Layer 11 of a small transformer language model trained on English Wikipedia (15 layers, counted from 0, width 96). Numbers have three digits each and are written without spaces.
A neuron's activation on a vector x is SiLU(weights . x + bias), where the dot is the dot product.
The model reads these tokens: "land" "s" "." " The" " film" "'s" " s" "ound" "t" "r" "ack" " was" " comp" "osed" " by" " P" "rit" "am" " while" " G" "ul" "z" "ar" " w" "ro" "te" " the" " l" "y" "ric" "s" " for"

The vector x that enters this layer's MLP at each token. A number n stands for (n - 500) times 0.012.
0 "land": 408505354449444506358482491465493427502396796475604535587202564545357400606509375625498393680659474662496428579482362608446608479237451521589407608552353487463520588352376480574452758518394388498540447670468534568513496438395616528541515419527498501550334559505664459326329404478382688405
1 "s": 348489457434545416507387475571571542498472791574608597571141426590430448587442419526488510515676463668380403687531430542479572487176463477457470588607409448498505555278376466581493615454411580476500580596553552555538642435454523412571515518385511612659425668435635472353465404637467610526
2 ".": 334382295445409422356424445494500441436408759724533683678231587536495509499532473638506502390662464639432372611537379668482611596158429465529474577645379459451620604324499545543477647482361467524589448692515532540486633532394664417575500504421407582522329634471577495499357458572396567433
3 " The": 357456345490524493494520510418476484613319828559608622622201631507364445528501380626507404759629444640520460590528380530510648615389503551554415622671430520442549561399323524567479691567343466473476400645496525501595602678433556476583555444484488617578372673522638439497364415625392648396
4 " film": 433396410512333400347365478444584700707441723483477807646344481463251431483532486680554544424650397487384419511440327339536733500255468557447636563644386340307384585338409523559610600424356547494410506642533462437577713648380394374676523494453575613563506607446734542446385515539389562393
5 "'s": 416500326493558557467431450485601482562346821616515753599288609419348412500521467531452366612736503512471389549423332607453524582339547503554431649697478432357528625474450538578533659512406656472433450672584480508520684701585435403637621478431615635517414809483736459479348417596529555428
6 " s": 298365341520680538470449424470447691418344554641650724619380735550288429464516396541354188444619466521537400652417330424430606438254396548352304673617468330543335720404417584701555624450323544490349526559493430407566561582456580447661499506410647576471529613557583317550510418616413619389
7 "ound": 574341373463522442398529532491508760623508725374500639580444345551477486545353501638507703515674621555418350612545483417649802549347507406475438700726291385399372473378544536661536566498557485567335279555484476621402684601439457474600547509553409774574584731569600424572347477698508540324
8 "t": 514383318532589300476454540514545648721552676575591502542367394497484522683498455653377451076598503711574347586564384377427579395339513592544445769662533569622359553523493589606452546605562799536368601641520433357555746396519523483536636479507381648644380710422663444479532448702413624533
9 "r": 558456396476611331494522857447341530508445699521657660406468588602558521644404555824569523240495428574482321615530408452543689481366459625283256598458569297542415513525448600616601463538478635515478476560419443541467765504790627579626588410584388670587425645381634410455561384776398562417
10 "ack": 522484501582472413366427664496422509622360828520418697505359487527293552539471519619678725388505552470448330644555451320503674454335511443394628584527368371537387534391609490595562630567394500458275525514520347425490667498438419365628480565489361733624448716565812455576389521739418544415
11 " was": 405462215412496540455365446435496514375315827590498617495263498506403504439474445576452475538653491530378346539468307542325631542250518561559448752616369386370500552475492467634563666490405589633475465626552496607460624584469488374604550444504514616587437715410762493438434466379553587551
12 " comp": 453374380585446481538631565429486508620354499619540513583464628696323458487456512647510694480693469589418375490493245626452539440395357454417505556731523362433457482424335706699678652447493522690300369532373443708542583536234528539527551392363702479631272618472806498512561336301482576556
13 "osed": 316501405538653367674416561395460523572496763719635451673344339481483551602378427664721542480715538625500464496461372528506482450296448431457367535656413445293695434476539428621579689476415497460375407555693478662496582618427503322559526472360623417591305733462532404549389636484596662560
14 " by": 368472259518490502476431404497433500647397785551553653663286559482400567504462399634614394599637485549499410545502268564487497579140451597573351689606427399336597557391486521595560771632500480572527444544582603676509554434429593508568608489469578543590355758453557387433379454463459519365
15 " P": 375376351468554397561526683505519454970478699663335681614215512621520546383538543579531387510561598637514469604571277455499614346286360489618513536509374281499447443379382523539605765485635469547557487526469487466608520495377506530595546475497613512494360553351473334521656432489432447553
16 "rit": 355620302510456468410429625316504449975611610394349596590297475573274626460627387730465596370622549472559425585513331361691510503268457631459427390434614352494545259552231529697614523388382488570462394496672565465491457518446513430576439559482611605455422634462468472277436466572461630424
17 "am": 260599493537700375465315642413409518713476735563437611503348602625522686501589449492572525227533488478489268704518489556531538472344478480516513370595481303438507335461183553626446594475338511354570581488540330439428451483337476396516675554492791681623401648606666427362455523723511625529
18 " while": 230530196484382543457334459486412472583257774620462722565274557475427568431529455650460426485683587560384395571586351454455536601088488479488556618652503470261474503423411486569557688566471504539505412647460526631505502501488449501586605533415436613585370669530566442540399511527504504480
19 " G": 508424348536575425415415513370321612865393608800408750599266492595375560525549641590417407449495601518423424737527166559419669457302459517495482621395464357532538488368263459452533727478610519482408393518429446375442619515434506600524490461497601501477503682372609327414461386499496413378
20 "ul": 348543454440707458508638645350349501763406538549250475572305474618421524486767484583418684406470516623531279685507340364571503433291486526371520465583378348463580521579423277506599565475507680595472492525398601555407617322363475501578475471637760699613547511511477375562594454795651559432
21 "z": 425646422463673468408342440411312537881393590530357635516283667574485556426651483520492559494545518622544379736506369660410536478365467552364687392587474461422472421393499484538574485478539612518453551577694459549555539316313344409604584427466664758690483597451472327437352455874590467468
22 "ar": 358533494360706439539377715405493442574389651588445794530306629573398540522610515602518621472594599663556146820729416637496487522366586456389536351556478398509348409388256420530518453441456490503513457636613481557370515413441395512594570490513480522637519649523569317549572579723588450492
23 " w": 427544112502567390487348528276348470334159556652529682761401646595352437428515552508407664344575678640382399565525345605394552412347567425450382548760445392357313667530338575641441662481519556448445444566468326560591496455424430404623542592373486493543479545467602410604512441490468645440
24 "ro": 467338393530527309684706720427356669665247614574493676463505409430408547609623459607476642544452670709377448613426319293634472363334515357239314687573481430326484500478525490441586675493414521672333389476489473598505604418294591234666645477569658560630540566485460512516563421500572510459
25 "te": 433514344477543319504524586444423608635494512714423539583310527444335532623514489487549560469456656580461348629440290438506402500273453481436311656614486439441496517340770555576547706562475493699269413499582469587507745328451622242610656516626601619641552815467593657444372498614648515416
26 " the": 405498245499557527496496481390482478524351788539571616568172613498350453532480384578546410699633477575538426547508383518467597571376505498576416656697375473389514478392374535618476700590313549536483427654513515485572626591480608476576573435510509639501447722471692382490332421589434592392
27 " l": 442457344428821434383433415274471566518348734637626637679309638653421543661449404620389516477585640513549440539450318612536583390295426428559521599568442423290374477433451527702469592426456661487453331707449425440627516521484472531615537425545482648502650454413454350697421394493440563335
28 "y": 568412498612493294659515658459596853503519607529584753524444624550479348421593433444598458330602591660531261644408431331587430464380431524356468641620482276377400310474611488517572582550590680593483502721528527465503564399467513349649394606658603939609479660452568507420400394711484497390
29 "ric": 407354371418787570378631701448421626669557567493652644585431555635348497535715440506700565515454426578434370381473395488653806347241331410348568599755446557432526488377607409593736530548290671497498470505494464383530661475533411499610602541606671581667627701421567527516468598700523472533
30 "s": 357496362539621422487323418497474592477525749532630642500197522571453470623438431496599532478634542519377376666555401394419565487164478482397520561636543460465438455307411460569583561427358586513512577671614448537555597537408490299569674485403443631582476703310663500486497494765398545545
31 " for": 374392290544406591443396475521467471537409768503483668579282608558370425466464377538562588462703592511516223504575285525459600569096473518557439657695511427329610494463518476531548731629550604569506478536564549641556616529600588433564579560491456490592491694504590411484413350578482573361

Each question shows the input weights of one neuron of the MLP. A number n stands for (n - 500) times 0.0021.

n238 (bias -0.101): 319518590401490377364360419456345229474596482477388206510543539413487299353621400710462403430547520604263514234557662579370362610338604500588448486588461431369600300454532428331603457432421376402646626421274565538598314497595472383411542544433458576552589683511628487594600604559553518664
On which token does it fire most, and how strongly? 18 " while", at about 3.7

n190 (bias -0.136): 349415716536512481431491618359292481467646562343550438481274378497535487648687433262547529438503352485529494436384534541506500711558612617476404399479533567673615468430456387398487572537459700437481437535519623433512306544522611525357458563419284503694444598261553575433523538415769377385
Which token does this neuron like most? 1 "s"

n130 (bias -0.077): 530555657647300441595517487493541449594449466448411469493586427435500325264403309532527443639442553447520483410458285497371574533603507592421304420311390564350545383426472280601479510631523578148431598726338553584510687609540452526708374467455381565544389542617268456372597644372472537574
Its three highest activations, in order, are on tokens 13 "osed", 3 " The", 4 " film"

n25 (bias -0.205): 386545481659276617531320570451497456532398584509522526457597558476515552627369469455516519578591358603427630464271329538567744553515418398536494472432404363463503547668506415544423452623637718559485490522598522537650637312611388606515503553234580301531523278490445680601616516511642411535
Which token does this neuron like most? 23 " w"

n82 (bias -0.229): 454324631587528426745553332626561535570443529467679404421619759578462389532481572503553296480458611526554466479557357403319428621671497417668472584432394676509655621680497331650490387528534636604429607395541547500647621602506680515437446395465405486394345491596637532431629463550616418557
On which token does it fire most, and how strongly? 8 "t", at about 2.7

n76 (bias -0.271): 671201709503571536326690447575581605439459214357728581528545298402577475485511417675741391440343550530442436580469525590482605564535678555568296525633459586496459637666423270551563474737521657579457699479431683457405544443596693451469493611670603480569429635530419752337295594400474390533
On which token does it fire most, and how strongly? 29 "ric", at about 4.1

n79 (bias -0.124): 326755795427542359572315500490581624438328572208572543426370521539534379686443570377609570629612668459490694583686555367412460470764306361469574583585439589623421437497500379541575640552398606572503683513487646387338470510625497548430500549459480466447366535442506447450562367536311470433
Which token does this neuron like most? 30 "s"

n170 (bias -0.109): 588605507667530335530348567750552562449431486404601481387236663484681419635514425270585641532477483446490564461451567486503568520359469483542321598333507604556366561575440614497468500286683738374584646625510643537346417463426528685448618500412587620394197418602447503548803619457334510538
Which token does this neuron like most? 30 "s"

n365 (bias -0.169): 421486543522543342431367395530705294522759720539464581542586684426584226524456534462397433392668454315632606378464575490537507314587571623468473523292589592650355440693375528368383748444603438424477326493493540483585401444351342604513405447534517271343438545538438544672538410518407517456
On which token does it fire most, and how strongly? 15 " P", at about 1.2

n172 (bias -0.228): 451659620514323559156423445717608425360696522483615619441518419736493430279355514315454468428551532477304399459411638468568415486310422493574379504393565422397654486469589674590711434455690569393748537521518468479611460542503445418639644588605392520472661490773645313464620263437558568436
Which token does this neuron like most? 31 " for"

n107 (bias -0.118): 383517539462529723542679407468440536534290324389519485465392585224595289384487536540500464670478328374460519361478430625370303484522556530382527582630540588548398294358524442488473446600568347631380329454695526520506537442805487424541420539557370579497578465595625602748656507397449447391
Its three highest activations, in order, are on tokens 26 " the", 25 "te", 5 "'s"

n175 (bias -0.237): 435591398468445438497719355451628570215472395417604558641459445589555474469236556606634497305455500469679454402468429563557378549569600412512314706506524516555381625421552507609463527342503564469276438409523569457726537471669476557318500588243487351457554551585638693573354457429571363663
On which token does it fire most, and how strongly? 23 " w", at about 3.6

n26 (bias -0.165): 576475777353473512494512461533786382373409601315461488389490280577503433417438395412380364480545488535655457346601635380500522506556457554625690393485500386524494537462500474503642513569442491407391593503819362482407547536269522384535437494541350358589468518433500456475392494459262484621
On which token does it fire most, and how strongly? 10 "ack", at about 1.3

n370 (bias -0.177): 716319358523432544394552473613741409582424439574332419632486313386455497471559490523299643583450490409391503570410520149451649379570514464572346590516539490662532535563568435562457747418590419665507630466420330653799553517524518325540345507675440397382518280643405569661758500444457475616
On which two tokens does it fire most, strongest first? 24 "ro", 15 " P"

n383 (bias -0.181): 369790503436387655641458534469429634273340425257479327429403565530458403518493546636538363397399562507542472513510592545667497420467567343229341434635586493378554444644503609510478748442621490364586354549525476374490351414735511459320511265478404387601554507590572635321226399347496624549
Which token does this neuron like most? 0 "land"

n153 (bias -0.253): 528439681497466455551514418500699556330503568305370412446461457372494720486598479672389304465449497611518528557487734538553232417553230603381475493585611454571421438597471667490479453568431429398558580849360413636742645376582411439563472628454493394552759574529670516605295319425317574535
Its three highest activations, in order, are on tokens 28 "y", 8 "t", 6 " s"

n348 (bias -0.201): 469710387555307457446434452534491640505522524469392500562506575511495457500465546505319468625402594476319577286564647538641500503478657586631634494505542428376390638586328569372562455347520478552554663434544630584463597429500450452445638280429424449396599489405480361515598257423503435599
On which two tokens does it fire most, strongest first? 23 " w", 18 " while"

n176 (bias -0.212): 341592547391581805427418151388492413537485496489415529637516305473409322740445512678402638370519438559686674421545481382500512356778370544515366453101552489370549566553496680688399694439333443578519459539366590570465321601473508201257504616601281529504751526448489615480532520455621731615
On which two tokens does it fire most, strongest first? 16 "rit", 27 " l"

n53 (bias -0.200): 589623552532496397603463471496626526433303477598467528726465617163584152282384361248660474431573493606715530551391591361588519545694443258461470310479254554369686676741510621436558647592511493486463543753341451556478630485604531631518454366562393375556415626500324656383651421567399523390
Which token does this neuron like most? 28 "y"

n106 (bias -0.087): 418448338290412674443589673664555435568614452577475473283645679625584560530309482473418518530409411297456386483576525619533558618289667633671471457541330637609388795746534688537611597641629570432660462382286464410659518532464593765386463496555522557287470638559468446359504597529727372595
Its three highest activations, in order, are on tokens 9 "r", 15 " P", 31 " for"

n331 (bias -0.034): 420689510466452484449629595532381415375512480513484409415249540456611478416665448340532741551528724533546388459613484542467526455404673321390379561418523370632423519481518534338487623456449522251331638587379523497471441602631507538382533545527477389182617537774528488467513542405584783461
On which token does it fire most, and how strongly? 23 " w", at about 3.7

n141 (bias -0.132): 415595517560497395386500409444541614506465285330598395352377510548565562324517517340718590555699464478624441497404516616490424543335443480469283319616381377393466629468716365628718452757592371377611407503697586500435311461435541612513557700449473463626586462684442434510603513470603433306
Which token does this neuron like most? 14 " by"

n315 (bias -0.234): 741556713474493463520449301466416472484497387616568436547553603540570500546579403396719618703380643529663395473380406634521552343629368616549396442461620389386379462616628446458479426466490713458619615647361476930625455568585500483408657418316458617521312381613584445358521503518237556514
On which two tokens does it fire most, strongest first? 12 " comp", 21 "z"

n377 (bias -0.083): 617403491410488542656642509590444433523564553485431341550572547550523590456567613462485534705403672577451626435335372576488466591494383668451629388623409512426333573418687564540178582628443538506503538482601624427607457440527459429384466316366423582506440588500420566715742555470330596605
Which token does this neuron like most? 15 " P"

n110 (bias -0.240): 485430496511496433340586385485415473457666481442556655610445708613289522759489614421447435552672522383348567420387769443201485391620340558364397632464558511566570639576630559610422780441417478482433465519664466734555277582507737463435419451387588291738316362648533514743403443308453247721
Which token does this neuron like most? 12 " comp"

n345 (bias -0.116): 553461522491360491401491615459600446616415441534494713562523510402491450533538535479459318582503447747484422409399574636564522569494733413485500437381812506441281623515541576506380526565679466404547559487525569481423487356741493702721474356513358450361762491598494610439330623410474378426
Which token does this neuron like most? 22 "ar"

n162 (bias -0.164): 327548584490421526556477467507483717418613459429566384592590235393469245322389463602550432618503187443531566574383530292350493453458402311455453550427652609677396597500466633627410455329753594519407504560554597544559329467692562458612357453390712336453462536517402440483375631638434551612
Which token does this neuron like most? 6 " s"

n203 (bias -0.045): 386469661532548592507452376434607293426421408431614538351446523453497264764485395504359568334590212461248585594601456418542489585665692447412704370528412518478330455575639562504270465745226413613666445478617463679394610297530465442636652437396553614545214417327755556421458623443577451681
On which token does it fire most, and how strongly? 30 "s", at about 3.5

n54 (bias -0.230): 581534608582314595515563398463659257514628580410445344453511488597638551546459552563411534737626438437597338314547612277330515286561459549412564626560286447424523396696704709591675427340832558504518310692328530756587455272449676568567492618260515404418604643496366377410431470523481621504
Its three highest activations, in order, are on tokens 12 " comp", 7 "ound", 31 " for"

n87 (bias -0.133): 640478496490504536739839468694533500408458481560425425539174511511571651413584733348627467517556622534346734321504394522555467547556522519376478406332377445496496504444558576360597552735630324652737413767548482435585356460766534630490411496410507406675444483489376486489354427500286518206
On which token does it fire most, and how strongly? 15 " P", at about 2.8

n309 (bias -0.135): 515410519595261519403564627545527657385398539345579468378520591574560538456672519337212699732305443521477485405629511275465454390547385383615546655414508602559555641460521738514457614530485703709624369496485451405452666259639469647595713262871698370489539573461333299607504374391417469288
Its three highest activations, in order, are on tokens 24 "ro", 29 "ric", 20 "ul"

n0 (bias -0.145): 444442641355590385265517521315550518616625572473705154407369547292739639386514348467321557272555354404511371480374476549482578776564486543577575521507652554641606461524533515457417544676615480547358452500372500620476543563500438439271586360561683448327627490478521493504813542434438604507
On which token does it fire most, and how strongly? 8 "t", at about 3.1

n249 (bias -0.233): 540481632467546562531447383618474405512431668561612615589367467497602444307698358428265357424582372281465522539691515566452528665482424568482646531539464548521611484388720569432300506337715436443565287463481528601349375313615516488473583456474436442456441415458392340592607620396630548414
On which two tokens does it fire most, strongest first? 18 " while", 2 "."

n240 (bias -0.326): 180597675357539536357587436475548317370573478402489483401451666398524597315504588645471518601507550459526442549672518442386453348542317504814640384517395694528763460490612697616235534375695518534403246529478496496393456493496541437285463500231448571536530615478305373548369809432571596573
Its three highest activations, in order, are on tokens 13 "osed", 2 ".", 18 " while"

n66 (bias -0.124): 241421382521395525348606391456383496385373371414489614410550531554524358320441504616386559391611409327645423393361514504425511504610370485255511599657686665561386581560534527316648732594830418609667404364552529570478492453588675493451564533451658442552229362428276563344355452203313538638
Which token does this neuron like most? 12 " comp"

n108 (bias -0.159): 437398486517671595444468570409620450456531569352384387573658563249513602437343514443560425740483584453496577325524552400529560528214514660379360334678398608458316277637616585416664489538652759487658411500518401489423511556518343386361684553442518306318757671394590389468478621414316525414
On which token does it fire most, and how strongly? 29 "ric", at about 4.4

n195 (bias -0.085): 651523443299500628571451552693465431705390359474474461586311540489354247409297274442606585786315489414400515356659545645675496473548642715388280356586441573467196397540496552525571370541466293464662456716396530439653411674458453415270275402504457574339622327524560417588248511582654395539
On which two tokens does it fire most, strongest first? 3 " The", 26 " the"

n325 (bias -0.074): 486450230474381428463479547596645591295464280523377545524689478614590469550503711562345410519443425575444428673537584604402493709404462493585235328549550691641350648633600500454585322558545637661687334575455714517500711476411628607302482521535433423469789543553598585497568421571379616444
Which token does this neuron like most? 9 "r"

n127 (bias -0.171): 399381500554364402464566461265503340578392340446487661455787356628472343693348464585536447628401369643473526347328471669577576595573580558469420434544568743548647490557518379671405609484487324519653400602493507510604325565330619561535510493415460479474630557483251422337568550606613356410
Its three highest activations, in order, are on tokens 24 "ro", 3 " The", 0 "land"

n33 (bias -0.130): 669435548753474632610592383500439736350539404464603535616308546651469507508426377419815680448608342374474629564475507310572548555571620565331406493532630341529634574518417446426584477434511313303489364570901396652515402331346343543241307345412632517519488468753489616418581567546427413327
On which two tokens does it fire most, strongest first? 28 "y", 13 "osed"